Layer 7 of a small transformer language model trained on English Wikipedia (10 layers, counted from 0, width 64).
In attention head 0, each number of a token's query is one row of weights dot the token's vector x. The head spreads its attention over the tokens so far by the softmax of query dot key.

Query weights of the head. A number n stands for n times 0.00083.
q0: 44 -64 -193 -71 -77 -117 -24 76 2 -85 -51 116 99 -91 -60 78 8 27 141 22 13 56 75 24 27 30 -75 -35 -207 -56 6 -175 153 63 87 -24 98 -53 84 39 74 -4 64 -64 -245 -74 28 91 3 40 -181 -66 93 132 126 -157 139 71 14 130 30 99 -121 -118
q1: 53 20 14 41 81 39 -100 -118 129 246 -25 -20 80 201 130 16 -166 -197 157 -13 43 152 87 -110 -28 28 -224 79 97 73 -1 189 -94 -59 -34 51 156 114 -47 121 173 -208 159 -61 -178 -71 -55 114 13 128 132 -98 -42 75 138 -32 0 317 -22 -60 -94 67 172 -11
q2: -49 7 48 -63 -42 -87 -95 -81 263 209 -26 148 328 58 -71 -75 -47 142 364 -122 164 92 97 69 30 -57 -250 -200 -105 7 19 -71 296 -27 19 43 160 120 35 28 197 -184 -47 -9 -5 217 -116 212 -60 147 -1 -36 -11 89 118 -80 100 196 181 88 4 217 -104 46
q3: 254 18 -31 3 113 90 -90 -135 54 81 159 -89 -63 156 -60 -160 -97 -69 6 -93 50 121 -56 -180 -150 -36 -131 120 232 173 30 165 -172 185 91 24 -104 182 -87 120 -95 -40 72 -62 97 59 63 -59 -30 103 206 148 -153 -67 -71 61 -92 118 84 -157 74 -105 59 42
q4: -35 25 43 65 32 18 116 -19 -110 -8 -61 -24 -184 -5 85 -32 116 -171 -99 46 -125 -133 -84 34 21 -33 114 112 182 11 -16 108 -103 -27 -32 24 70 74 -125 47 131 14 -38 29 16 -21 -27 -12 81 -76 127 -9 -21 -33 -1 71 -141 14 -81 -70 -5 -169 47 46
q5: -168 125 110 -8 -22 -103 15 42 45 37 -24 106 65 -86 102 95 151 53 112 136 180 -124 37 22 153 60 78 -100 -128 -65 -4 -170 121 -236 -109 34 119 -204 8 -82 84 -35 -120 72 7 60 -81 113 -25 -58 -68 -5 75 14 -10 6 42 6 -55 146 -53 84 26 -14
q6: -151 180 11 -38 113 -105 12 -94 -11 170 -37 17 -114 -72 195 70 144 -78 81 131 22 -141 -82 -24 95 -114 90 -2 19 -43 -81 59 -34 -57 -99 79 81 -118 -176 -10 213 -42 -208 -46 -82 -42 -162 71 -62 -192 -11 36 242 -54 24 -9 -166 -33 -143 49 -95 -67 47 -39
q7: -176 104 84 8 42 -116 -16 45 34 -61 -114 115 -4 -60 151 101 135 83 202 120 107 -52 55 -7 78 125 60 -147 -223 -83 111 -205 123 -210 -86 -21 116 -175 57 -60 25 28 -117 138 5 141 -35 -13 -28 -118 -237 65 -7 82 97 -82 24 -69 -24 130 -92 8 -37 149
q8: 89 97 -74 -60 98 194 -24 68 -173 -64 -311 -61 -182 -4 -129 175 64 -155 -187 -14 -2 147 -142 134 313 -144 -188 -107 115 -148 54 151 -149 -57 -45 -132 0 155 -60 -118 -222 130 235 95 -246 -210 -20 -243 225 53 -46 -207 -75 80 -267 5 70 98 -33 -70 -1 -292 3 -58
q9: 20 180 -63 26 55 143 -78 170 164 -11 10 155 -7 140 110 63 151 -106 -38 -51 -17 121 54 34 -20 -42 -99 -56 37 40 7 63 70 27 67 -20 69 -16 23 94 76 53 -150 9 -7 67 -214 71 165 -99 110 79 -117 -9 96 251 -131 49 93 69 -117 3 223 11
q10: 62 -128 105 100 -46 -61 -27 -11 100 -93 -149 194 16 124 142 -3 -32 7 2 -50 -36 33 236 36 -56 111 -64 -135 -159 71 76 -220 107 -2 -17 11 -69 -75 48 47 -278 -16 58 161 -21 133 81 -91 -19 121 -140 98 -223 49 -90 -261 149 -74 -56 -102 15 35 14 -40
q11: 155 -16 -63 -63 2 184 -113 190 188 8 125 -123 163 73 -113 -68 -170 -172 -145 -61 124 174 66 -13 -279 59 -219 82 -18 -129 143 92 -72 340 2 -237 -132 17 215 58 -102 139 58 -94 147 -157 135 -73 75 262 226 -54 -133 32 -68 39 84 -26 53 -66 22 45 -14 77
q12: -226 -49 95 50 -217 73 189 -55 -94 -75 27 -80 -179 50 131 200 95 52 164 215 -84 73 -112 -164 -49 130 132 -9 -149 -95 -75 -17 28 -145 -180 190 64 -249 -17 120 -298 -135 -75 144 17 -98 -190 81 -15 -83 -177 233 150 5 -6 -218 185 -28 -229 46 20 -194 -90 29
q13: 28 118 137 -19 150 74 -176 66 -70 52 -121 -78 187 -190 -71 -110 -105 -287 -16 50 56 -23 -92 9 113 -9 36 38 7 -9 63 -86 -95 47 -58 -191 -18 157 -33 -208 -40 62 162 -123 18 41 319 65 -19 144 -9 -101 -157 -12 41 -167 16 187 180 -33 96 10 -151 -40
q14: 19 166 9 -50 48 -132 113 13 -218 34 -20 -54 -97 -75 163 17 -267 50 31 102 -132 2 -40 -93 -7 84 90 -170 -117 26 -16 108 48 13 -153 74 13 -206 19 -36 -139 150 40 148 108 -78 0 -42 -57 -60 -127 66 96 11 -141 145 39 -47 20 52 -52 -132 138 47
q15: -65 -65 211 116 102 -231 80 -64 -175 17 78 -153 -156 116 216 78 34 -4 211 86 124 -55 159 1 34 33 -9 -15 -81 -58 13 -94 93 -246 -34 107 -17 1 -97 -99 13 -103 -61 38 -145 -8 28 -45 -103 77 -80 127 109 -47 89 -76 0 25 -208 64 -80 79 -261 -64
q16: 33 -14 -62 -120 -17 167 -104 27 33 16 46 23 -66 -10 -108 -64 -73 -29 -80 -15 26 122 96 -117 -197 4 -44 148 -40 -114 87 107 -86 164 -60 -160 127 -111 155 128 -72 173 34 -54 172 -153 -65 10 70 20 126 22 115 207 -82 87 37 -152 -106 -86 -7 -31 69 96
q17: -171 -144 117 150 -147 -319 211 -238 -54 -65 -33 -113 -118 4 178 110 36 220 186 -23 3 -49 -132 58 18 92 98 -226 -42 29 -309 -37 142 -266 39 380 117 12 -277 76 -3 -222 -188 204 -297 60 -126 -29 -155 -271 -272 -2 97 71 42 -278 132 136 -244 62 -195 -37 -222 -30
q18: 127 20 155 -3 -135 -16 -125 -150 -43 116 -118 -56 121 -26 -66 -194 28 64 19 11 -142 50 132 -84 138 65 -18 183 -148 -43 -187 70 -51 -148 59 180 43 -30 14 -4 58 -112 32 87 -199 73 -198 112 99 79 283 322 65 1 -221 -3 22 -170 -81 -226 -63 90 130 -183
q19: 209 62 -42 -74 54 52 -120 3 -40 -74 -43 209 -46 -155 88 1 70 -85 -328 -142 -84 -112 -39 -98 -160 232 -14 200 -136 -39 -110 35 4 71 -83 63 -5 159 60 -89 -107 -102 -69 -69 -6 -82 -121 -263 -15 113 -15 -117 141 -65 -63 5 69 -119 -23 63 58 177 50 50
q20: 61 11 -70 96 168 -94 114 230 -174 -135 -223 -179 -87 354 -1 137 -217 -27 125 -141 123 -4 31 179 149 -162 148 9 -85 36 -96 -132 -46 -72 -284 77 56 129 85 -98 -236 227 -98 -132 -225 -111 62 4 -12 46 -78 -28 -6 9 -261 239 237 323 -101 -95 -45 -35 -185 -245
q21: -322 -73 99 -83 0 -43 -56 -277 -53 147 279 -297 -69 59 -53 226 69 -10 65 -106 146 -235 145 129 11 -26 197 298 -60 48 19 -15 26 -20 -5 -85 15 -350 -106 -5 1 21 -71 -98 33 -198 38 179 -43 -46 229 126 118 -216 200 -85 -127 -104 -122 130 -138 51 -31 -162
q22: 29 219 -142 -46 -21 -198 169 270 99 -159 -198 -49 -69 -252 -9 93 -74 44 -41 119 -53 99 -313 142 263 333 -91 -48 0 27 38 255 7 -113 -82 -138 33 293 -17 -194 -74 -1 117 134 -16 -423 4 -411 90 -290 -65 -314 -33 43 94 20 35 -158 93 -172 -121 -206 -105 279
q23: -227 29 -37 -24 81 324 -327 88 157 116 66 -101 124 -222 -36 176 159 -268 26 35 44 147 -238 -32 106 -196 -19 -30 78 -4 17 15 -303 62 -116 -102 327 -161 16 34 82 239 -235 -251 -68 -181 -51 156 -289 53 97 -113 98 225 166 -112 -98 35 -65 -18 -151 89 9 32
q24: -136 -39 -28 78 156 -21 -65 187 24 -61 268 -54 -31 132 -27 115 228 -103 128 -53 28 -21 81 33 -41 67 -257 -59 -82 -97 170 5 -101 -28 113 -240 -62 35 139 71 250 134 -18 -119 -70 -80 49 -15 -75 130 93 -8 -238 -4 -33 226 -159 -25 -31 140 -97 59 93 78
q25: 66 232 -55 -12 -143 186 -122 27 40 -131 279 -116 -93 -110 -134 -196 97 126 113 8 -200 201 125 -128 133 -69 -200 190 287 120 -13 138 -183 158 200 -185 -27 231 175 113 199 -76 233 -214 136 27 -55 -7 118 -132 21 159 2 14 78 158 -230 94 293 -169 -1 -214 139 213
q26: 31 17 -101 -146 -108 225 69 166 210 -13 -74 184 -133 -140 -88 118 91 64 4 161 -95 41 -104 -38 -103 139 -53 79 -67 12 -35 60 -41 104 -38 -48 -11 -41 143 -129 57 -125 43 36 171 -142 -74 -33 -14 116 -48 59 223 83 52 82 5 -125 -55 -44 -93 172 4 87
q27: 67 -107 141 169 145 72 -277 -208 -97 -78 122 -9 106 144 -38 -27 -297 30 -40 -238 133 -173 -102 -123 -117 -41 79 129 -57 129 63 -33 -46 94 132 57 -153 121 74 103 -256 75 -94 69 19 82 251 23 -286 -87 25 109 -160 -154 -190 -248 -22 -91 -39 -250 -67 10 9 -1
q28: -127 78 225 131 -7 -126 47 -6 134 -186 179 -71 151 60 188 133 24 -159 248 -95 -154 61 -65 -131 -137 328 -171 -37 -314 -202 -114 -22 66 49 -36 -118 -150 -316 -14 22 -96 -85 -245 -31 142 -106 -218 -78 -172 -58 26 99 -151 -208 214 -260 7 -368 -95 -16 14 -65 132 204
q29: 275 124 -208 186 -167 134 -35 193 97 -197 97 65 -35 99 -26 -91 41 1 -284 -221 -41 259 -128 101 -110 165 -105 88 17 22 -230 127 -41 16 129 140 88 231 -145 3 -85 -135 170 -62 -130 -16 -94 -313 26 -100 -237 -182 -224 102 -41 45 32 53 82 196 150 -105 281 48
q30: -132 -429 -60 65 15 106 -50 -23 157 89 -141 87 -49 132 28 266 -248 13 -54 -74 378 -8 9 51 -158 37 478 78 -96 -151 113 131 349 179 75 305 -88 -143 -71 175 446 -83 -250 -115 -27 324 170 288 25 5 -117 -32 179 -49 313 5 9 92 119 242 -86 123 17 -127
q31: 41 93 165 -123 119 -73 -31 -140 119 85 -117 164 74 64 186 64 64 -181 95 -197 264 -196 81 -149 -32 53 -229 96 64 -36 176 -107 145 -86 47 -17 -344 191 -72 -242 -101 5 -133 -9 -4 260 300 -70 112 19 -53 -92 -231 -51 113 -18 -222 56 -60 -22 37 125 -4 7

Each question shows a short text with each token's key, already scaled and adjusted for position as the last token sees it. A number n stands for n times 0.0011.

Then comes the last token's vector x. A number n stands for n times 0.035.

0 "a": 34 35 -23 29 36 10 39 6 -21 -8 10 -22 20 26 75 55 -15 92 6 16 -3 31 5 -27 53 -46 -34 -39 -30 -36 -3 3
1 "ive": -7 28 -30 28 20 5 48 20 -54 3 -10 -62 12 -10 51 55 -12 137 3 2 20 21 33 -36 25 -25 -16 -37 -18 -55 -5 -20
2 " K": 4 -34 -18 -25 9 7 -4 -3 -11 42 -17 -34 11 64 -10 32 8 88 -7 17 -28 -22 -3 -4 20 -26 -81 30 -22 -63 -14 60
3 "ut": -25 6 -15 -32 31 46 23 12 -53 4 -14 -147 37 -35 -30 43 38 50 60 -37 11 -20 20 -13 22 -58 -59 1 12 20 15 43
4 "ty": -13 -57 -8 -4 -41 -13 56 47 -31 50 -13 -50 -67 -62 -20 83 28 27 -8 30 17 72 15 -49 -37 -34 15 58 9 0 -19 21
5 ",": 2 -23 2 -51 -12 64 12 58 -10 34 -17 -129 69 -11 24 69 8 170 13 37 -25 40 4 -25 -28 -13 -58 19 14 -32 33 52
6 " who": 73 19 24 -4 -4 76 45 88 -71 13 2 -175 61 -58 29 19 -3 224 -10 54 19 -2 9 -25 11 11 -46 19 -18 4 1 -36
x: 55 -84 90 182 -78 -194 149 -42 9 -198 -53 49 -11 -206 72 -6 68 114 109 -22 70 9 -35 -34 -31 39 -57 7 -204 33 -221 16 41 -151 123 61 102 138 -7 -111 -172 -178 -21 51 -67 26 -321 -98 -41 -78 -125 -3 11 137 6 -79 140 120 124 171 94 -113 -78 101
Which token does the last token look at most, and with what share of its attention? 6 " who", with about 90%

0 " its": 83 40 -23 60 80 62 111 64 -63 42 -29 -147 31 -104 69 27 9 207 27 81 27 15 8 -11 36 -4 -82 37 -13 -72 36 14
1 " beh": -11 108 -50 -62 50 72 51 23 -76 33 -7 -98 -29 -27 40 -71 7 172 31 36 51 -43 4 -2 83 -11 -66 46 -16 -67 35 -18
2 "alf": -106 46 -34 -74 13 118 108 48 -59 35 -7 -53 -6 -29 84 34 7 178 22 44 23 -50 23 -14 50 14 -91 33 3 -6 31 -14
3 " and": -103 -15 -55 -44 66 94 94 120 -38 69 -27 -228 76 -164 84 77 13 286 0 98 3 21 5 2 2 24 -64 21 -19 9 28 -1
4 " st": 20 -121 23 -63 -28 66 59 78 -115 79 -9 -94 6 -127 85 25 -22 127 15 65 29 -82 4 -5 85 -5 -94 76 19 -57 35 -43
5 "ag": 63 -40 42 -58 -58 64 30 28 21 -2 -6 -157 28 -137 29 -15 2 177 26 70 50 -90 -12 -7 106 59 -11 -7 54 -1 25 -27
6 "ing": 108 -3 53 -52 -55 74 21 135 -12 28 -15 -197 68 -141 44 90 16 262 19 19 13 -12 15 -15 33 15 6 14 -3 -6 29 -11
x: -38 -6 113 273 7 -175 78 -39 -72 -70 38 67 -112 -221 77 52 157 -80 -41 18 45 -15 -36 -40 -118 55 130 35 -101 66 -154 8 54 -245 102 -15 68 101 -115 -51 -152 -38 -73 -52 59 -127 -23 -91 57 -96 -47 44 73 111 -66 78 15 -1 -118 56 -57 15 -10 -3
Which token does the last token look at most, and with what share of its attention? 3 " and", with about 90%

0 " the": 81 36 -28 56 62 61 87 49 -62 27 -33 -167 84 -69 58 30 9 234 22 65 25 -8 11 -3 46 -15 -50 17 3 -95 31 18
1 " club": -18 93 -42 6 78 41 56 42 -56 -7 -33 -191 88 -35 27 12 4 161 8 43 11 -68 5 -13 37 -31 -53 31 -14 -62 4 23
2 "'": -103 45 -30 -24 71 76 79 68 -46 4 -23 -161 87 -96 61 -3 46 213 18 22 18 2 0 -75 9 -32 -49 37 -31 -48 42 3
3 "s": -106 -14 -54 -54 -3 138 63 152 -50 4 -10 -117 16 -36 86 69 4 218 20 92 14 12 14 -23 35 -14 -52 23 -11 -70 29 14
4 " t": 8 -61 25 -97 -49 58 33 89 -78 13 5 -47 2 -62 21 29 -6 85 3 59 25 -42 2 -6 85 -31 -106 25 0 -192 16 -27
5 "ack": 77 -7 56 -42 -42 28 16 58 -49 5 -13 -52 54 -31 -30 3 21 74 16 21 55 -86 48 46 27 5 -46 -19 -16 -108 16 17
6 "le": 140 2 46 -51 -71 60 27 130 -20 52 -24 -103 -19 -107 60 34 45 187 -23 23 17 3 20 10 -9 -44 54 48 5 -71 16 -19
x: -83 19 142 295 56 -78 150 -23 34 -51 74 68 -175 -46 245 166 189 -84 -15 43 61 -11 -97 -24 -28 47 73 -43 -107 61 -132 6 81 -104 53 58 177 -21 20 81 -90 -35 -10 32 118 -111 -35 -48 56 -84 2 24 128 98 -122 25 -2 36 57 -41 -29 41 3 46
Which token does the last token look at most? 3 "s"

0 " \"": 66 42 -37 46 83 56 68 25 -60 48 -50 -276 81 -87 57 35 5 274 27 76 20 8 11 -49 51 -13 -73 26 -15 -105 42 67
1 "t": -8 96 -73 -29 88 66 73 -1 -64 74 -34 -208 -2 -97 40 55 -14 126 42 125 -8 -42 -7 -71 63 -58 -118 4 16 -44 31 21
2 "ape": -97 23 -54 -54 -64 67 73 -36 -22 55 -39 -107 -6 -147 -33 74 26 171 -12 163 68 -72 47 2 51 32 -39 -34 45 -124 64 41
3 "-": -71 -72 -4 -44 -7 89 55 51 -71 13 -19 -203 12 56 69 36 19 154 -27 69 12 -13 20 -9 31 -38 -13 31 -38 -139 9 135
4 "me": 40 -72 20 -95 -3 77 56 12 -66 70 -14 -105 -1 -141 24 1 -39 101 -5 119 9 -28 34 -33 80 -45 -80 34 26 -78 56 -5
5 "as": 130 -46 73 -32 -64 71 81 99 -14 -18 14 -76 55 -105 102 58 -45 147 7 86 71 -39 -16 -16 78 19 -34 -79 8 21 97 7
6 "ure": 133 65 66 -57 -78 -56 58 130 -42 31 6 -19 -77 -96 117 136 -42 189 -5 -4 10 15 44 -79 -2 -11 11 -12 -26 -63 1 -2
x: 93 54 241 230 -57 -38 148 -21 5 -33 69 56 -51 -34 164 27 79 -73 39 -4 71 8 44 -87 -69 71 170 33 29 100 -148 -38 -64 -142 153 14 171 16 32 -27 -70 -6 38 -31 104 -10 -76 -43 107 -148 -52 73 192 -19 -14 -6 -84 28 -49 29 35 17 2 -7
Which token does the last token look at most, and with what share of its attention? 0 " \"", with about 70%

0 " his": 126 33 -39 74 112 96 146 96 -86 65 -34 -157 -3 -81 71 10 20 242 22 101 43 26 -6 -49 81 21 -69 68 -24 -90 40 28
1 " own": 25 98 -84 7 67 169 122 94 -75 16 -22 -120 -18 -25 70 -2 28 213 21 92 48 -23 31 -73 52 27 -83 33 -23 -136 53 3
2 " terms": -104 76 -46 -82 52 102 99 76 -70 4 -15 -172 120 -97 68 49 17 275 -30 15 -6 -42 6 -38 15 12 -60 37 -11 -157 9 -37
3 ".": -45 -5 -31 -22 33 68 69 96 -37 42 -14 -273 135 -127 84 122 -6 348 -19 84 -1 39 9 -20 16 9 -36 26 -9 3 20 -9
4 " Am": 17 -35 -17 -80 -9 111 100 86 -50 107 -6 -257 -13 -95 124 55 -11 235 49 121 3 -29 8 -8 38 -38 -2 96 -14 61 1 -54
5 "m": 114 -19 29 -48 3 87 118 130 -97 9 11 -211 97 -111 20 42 -12 76 37 78 22 30 44 -53 -13 -31 -36 58 -67 -23 -8 53
6 "u": 108 85 21 -36 -35 53 15 116 -72 -15 15 -30 55 -24 55 102 -57 -6 29 116 47 34 10 -37 -45 -2 -36 -2 -92 11 7 65
x: 15 -115 99 203 15 7 68 63 -15 -60 -2 -33 -79 49 178 21 153 -43 49 89 69 -115 50 82 -77 27 135 17 -11 18 -84 -14 -51 -26 157 4 77 -229 108 -188 -22 92 -83 -56 32 52 -56 -82 -1 -75 -6 29 57 6 -113 -62 31 10 -4 95 -105 75 -53 -34
Which token does the last token look at most, and with what share of its attention? 3 ".", with about 60%

0 ",": 72 27 -20 34 74 11 111 28 -18 14 -41 -219 102 -101 68 59 14 276 6 27 -9 42 10 -48 6 -1 -40 25 -5 -64 31 6
1 " achie": -38 107 -45 -41 39 68 27 -7 -37 62 -12 -122 -37 -129 105 -32 1 226 11 43 18 -41 -3 -36 87 1 -35 55 -42 -56 35 -58
2 "ving": -64 49 -41 -11 50 68 96 89 -11 6 -14 -223 117 -133 94 79 -13 271 7 37 2 5 8 -37 37 29 -26 13 -23 17 10 -32
3 " a": -84 -39 -37 -51 29 121 95 129 -75 32 -9 -164 61 -115 93 61 -10 209 22 82 25 8 3 -10 34 -23 -67 29 -15 -75 11 -6
4 " personal": -29 -89 -19 -75 13 142 67 103 -95 -18 -12 -156 8 -78 52 50 -19 161 27 64 38 -27 29 -10 48 -19 -39 50 -21 -96 21 -17
5 " best": 85 -63 42 -64 -32 117 44 100 -89 -17 -11 -125 40 -49 39 29 -11 162 12 31 37 -40 22 -33 27 1 -65 33 2 -44 25 1
6 " of": 63 -7 45 -60 -56 88 6 144 -32 -10 -1 -199 88 -89 81 98 14 218 18 62 16 2 15 -14 64 19 -55 17 -12 -23 23 19
x: 59 1 119 188 21 -106 89 14 -22 10 -145 -144 -218 -389 69 -78 72 -7 35 -31 95 -101 -57 -80 -133 73 -75 5 -174 89 -224 -38 97 -231 237 -20 -38 57 -19 -130 -64 -57 -115 -95 -134 -90 -48 -90 92 -32 -78 79 7 -2 -118 -19 26 72 -31 -37 0 70 -42 17
Which token does the last token look at most? 2 "ving"

0 " killed": 147 44 -60 84 126 25 180 79 -37 47 -60 -306 121 -215 109 12 17 452 27 -9 24 -20 14 -52 85 14 -42 32 -18 -90 0 -85
1 " his": 46 145 -76 60 129 151 185 163 -91 79 -40 -227 -50 -108 111 54 26 345 10 129 53 16 2 -61 126 -14 -27 98 -39 -90 33 -29
2 " girl": -147 63 -60 -63 40 172 94 41 -120 51 -30 -180 -4 -36 44 -59 31 247 -26 69 68 -96 22 -28 173 -2 -100 88 -9 -138 17 3
3 "f": -91 -6 -56 -43 15 132 48 93 -19 65 2 -157 32 -114 100 94 -54 258 26 133 12 -9 -5 -50 152 19 -111 55 -26 171 30 -13
4 "riend": -50 -138 9 -127 -70 146 56 86 -70 69 -21 -235 62 -102 135 8 26 437 33 67 48 -45 0 -70 81 27 -71 40 2 -88 62 7
5 " Gr": 7 -37 51 -52 -74 -13 -33 -68 36 98 -29 18 -116 -42 11 48 -29 78 -46 -7 -59 -47 -25 -81 141 -65 -38 165 8 -59 44 -39
6 "ace": 24 4 63 -63 -80 2 70 102 -4 -40 14 -111 85 -46 45 5 -115 174 10 49 21 -61 17 -42 136 63 -78 -91 73 40 44 82
x: 83 33 207 344 -5 111 83 -22 -15 40 56 8 -52 -66 48 144 199 48 76 50 -74 -62 82 -64 -65 7 -16 -67 11 44 9 38 14 -24 108 148 111 60 63 4 5 11 -89 -94 49 -85 -46 -110 9 -94 -35 19 -32 70 -71 -1 -19 -61 61 139 -22 3 -75 -65
Which token does the last token look at most? 0 " killed"

0 " a": 69 40 -48 56 79 61 112 46 -75 54 -29 -165 65 -93 65 8 6 215 24 54 37 -5 7 -4 66 -18 -80 -5 -2 -149 30 14
1 " personal": 9 107 -67 24 99 74 99 51 -104 24 -27 -145 4 -80 57 15 -17 187 32 55 42 -37 32 -11 42 -6 -56 33 -25 -123 33 -20
2 " best": -103 55 -56 -57 53 104 89 68 -95 17 -25 -132 43 -58 50 12 3 201 14 22 38 -35 25 -33 13 8 -74 20 -4 -64 34 2
3 " of": -69 -1 -51 -60 29 114 75 127 -39 7 -20 -214 87 -99 91 82 23 254 24 53 17 9 15 -20 51 21 -61 11 -19 -29 30 22
4 " ": -14 -52 28 -61 -17 83 26 12 -38 32 -11 -247 -40 57 -8 111 -24 277 -2 72 3 -15 40 -48 100 19 -30 28 -61 36 -26 6
5 "1": 47 -22 44 -27 -20 108 90 89 -68 26 8 -170 10 -36 36 77 49 194 38 56 7 41 47 -71 48 -16 -78 19 -60 -29 -13 15
6 "0": 90 55 41 16 -32 96 31 134 -67 23 21 -199 17 -55 42 117 36 172 34 38 42 29 47 -47 -34 11 -66 45 -52 -106 -17 4
x: 52 -90 68 108 -105 -113 -31 -66 -20 -10 58 -84 -308 -55 124 -16 -101 -23 33 -79 32 26 79 -43 73 62 181 22 -114 -57 -186 55 12 -159 115 85 79 0 82 -159 -177 -8 -78 20 -59 -46 -79 71 -12 25 -9 67 145 230 -69 -35 -9 25 -91 -43 90 -9 -134 -5
Which token does the last token look at most? 3 " of"

0 " club": 71 55 -29 52 101 19 83 46 -36 -5 -49 -230 115 -90 66 13 -7 235 20 -39 13 -19 -3 -42 39 10 -68 37 -32 -76 28 18
1 " in": 24 53 -45 13 114 32 107 119 -11 18 -34 -232 148 -129 76 58 15 326 36 -13 -26 9 -18 -51 36 31 -74 48 -48 -30 -13 13
2 " Hard": -50 13 -11 -40 -1 100 109 77 -29 -19 -14 -88 -35 52 -67 -5 -21 45 -73 0 3 -85 66 -68 74 18 -31 63 -25 20 -80 -23
3 " B": -53 -27 -57 -34 -33 94 73 57 -52 75 -11 -105 63 -1 29 41 13 160 5 74 10 23 1 23 42 -69 -81 50 -36 -1 -5 75
4 "all": -5 -33 -36 -60 -47 71 35 44 -41 5 8 -46 34 -50 1 30 -26 85 48 76 52 -26 18 49 -3 -42 -102 -44 35 -18 38 43
5 " G": 132 2 -20 -6 -10 0 7 17 -27 21 2 12 42 36 -9 5 -69 83 5 105 1 4 -20 30 -56 -28 -77 22 -6 -32 1 11
6 "ets": 68 -29 40 -16 -9 78 10 51 1 61 -16 -246 131 -141 -44 8 76 258 15 15 25 1 -14 30 2 -18 -54 -30 81 1 5 38
x: -16 -126 119 323 20 -40 34 -52 43 -7 52 -3 -138 68 54 120 95 -1 -59 117 -115 -24 -78 -11 -46 8 114 78 -93 -86 -16 198 94 -44 20 130 142 28 -16 30 -53 -114 -9 65 -13 -156 -32 2 83 -96 -57 79 -24 84 -63 -41 -90 -4 98 106 -39 -18 -129 -8
Which token does the last token look at most, and with what share of its attention? 1 " in", with about 80%

0 "j": 79 39 -29 47 36 33 51 5 -72 42 -15 -83 57 -80 83 13 -53 247 45 -88 26 15 -24 -17 67 -74 -42 -52 -1 -11 12 -10
1 "un": 0 64 -57 33 99 46 87 81 -38 -7 -20 -140 -31 -56 127 -44 -33 226 54 -26 19 28 -9 12 51 -35 -50 -57 -25 -61 31 -26
2 " \"": -92 35 -46 -33 28 103 59 70 -54 54 -31 -254 65 -86 96 58 5 306 24 22 12 56 11 -60 14 3 -61 40 -44 -125 39 58
3 "A": -34 -39 -48 -66 -9 74 78 36 -69 84 -16 -271 -25 -134 81 80 -2 124 35 132 -4 -32 4 -90 112 -51 -144 55 24 -85 24 17
4 "j": 11 -22 16 -49 -47 2 97 17 -104 55 -25 -151 13 -91 -141 84 3 60 46 89 25 -52 41 -56 39 -16 -174 30 8 -5 6 108
5 "j": 110 -42 0 -37 -27 38 73 98 -132 2 -6 -122 51 -65 -76 78 -83 68 46 32 65 -14 10 -41 7 -56 -110 -21 -2 76 -4 108
6 "u": 173 54 35 -62 -64 82 -3 130 -57 -43 1 -86 -26 3 25 79 -81 53 68 77 31 14 -2 -19 52 -61 -41 -24 -9 83 0 94
x: 28 -123 117 272 72 4 45 -17 49 -96 66 -73 47 -18 152 51 139 -126 102 57 89 -38 64 3 -77 14 74 71 36 5 -37 2 52 -133 87 104 32 -100 115 -225 5 137 -67 -26 22 -36 -119 -20 77 -143 -19 57 -27 -78 -120 -50 -3 29 9 86 -113 52 -48 -38
Which token does the last token look at most? 2 " \""

0 " he": 67 44 -26 30 75 -4 105 -8 -51 74 -30 -132 20 -69 53 -32 18 216 -2 82 27 17 0 -26 49 -3 -38 22 -13 21 36 -9
1 " saw": 10 56 -42 7 67 41 103 58 -38 30 -33 -224 87 -110 41 15 8 259 14 15 25 -22 14 -17 21 26 -42 1 -15 12 12 -10
2 " M": -18 4 -37 -15 60 63 55 49 -51 63 -22 -176 -6 -66 29 26 18 114 16 61 11 -9 13 -13 85 -48 -29 75 -53 -14 -6 -13
3 "ant": -23 -28 -19 -1 52 40 23 13 -93 23 -3 -130 81 -44 -36 45 -52 21 48 12 38 -16 47 5 -10 -34 -66 -6 -41 34 -5 23
4 "le": -4 -60 -21 -20 7 86 62 88 -37 75 -19 -94 -14 -60 18 58 -37 36 -4 37 -6 41 13 -41 -94 -46 -1 64 -34 1 -14 29
5 "'": 94 -34 10 -20 -21 60 12 49 -35 12 -6 -108 74 -46 47 -30 33 171 -17 84 42 20 -22 -53 0 6 -13 16 -18 -76 51 24
6 "s": 81 6 41 -48 -69 65 0 127 -42 5 2 -143 17 -57 60 61 2 197 17 85 27 12 17 -17 28 12 -37 13 -7 -57 36 13
x: 49 -16 148 236 18 -171 50 -7 -33 -44 -126 -85 -295 -219 113 -98 64 -114 70 105 58 35 -30 -125 -18 83 -92 -47 -156 14 -162 -147 99 -285 178 79 59 64 -25 -43 -129 -70 -113 -28 -30 25 -188 26 93 -84 -186 18 19 -16 -129 93 42 126 -160 35 -26 77 -38 42
Which token does the last token look at most? 1 " saw"

0 "ven": 90 26 -61 20 26 29 19 -18 -17 27 -61 -227 140 -159 51 97 31 288 14 -15 -35 -44 31 -20 41 -35 10 6 -7 -16 4 -67
1 " with": 36 61 -54 38 96 40 115 86 -42 39 -58 -321 151 -148 84 79 27 349 13 18 6 -1 8 -22 54 2 -35 19 -10 -11 16 7
2 " the": -76 57 -58 2 54 111 103 117 -85 21 -35 -262 107 -92 66 65 23 306 22 90 29 0 13 -9 56 -17 -47 34 5 -73 39 16
3 " D": 3 -17 -22 -4 -16 112 -4 -4 -67 -41 -5 -85 132 -22 -2 65 -33 18 -29 104 6 -78 -22 -9 174 -59 -110 28 10 -111 20 40
4 "od": -29 -28 -26 -72 -6 102 13 -8 -40 33 -12 -171 43 -170 27 59 -31 136 73 62 44 -96 20 41 64 -20 8 -31 24 46 15 -16
5 "g": 114 -53 30 -77 -78 37 86 75 -26 66 -13 -99 52 -139 22 132 -19 77 9 69 9 55 8 -33 -56 -4 71 33 -33 -22 -8 31
6 "ers": 136 -9 62 -57 -62 68 -7 99 -33 53 -9 -208 7 -19 27 88 -7 200 -19 -41 26 64 -11 30 35 -32 97 -16 5 -53 -13 68
x: -79 -17 156 326 22 -3 54 -48 7 -114 86 -17 -54 73 214 77 167 -6 -7 147 -8 -73 -2 -20 -67 15 115 -13 13 5 -58 109 -9 -50 82 64 41 27 -4 -2 -62 -111 -38 -28 34 -49 -51 19 53 -104 -99 94 -19 81 -92 -50 -67 159 47 -5 -41 27 29 60
Which two tokens does the last token look at most, in order? 1 " with", 2 " the"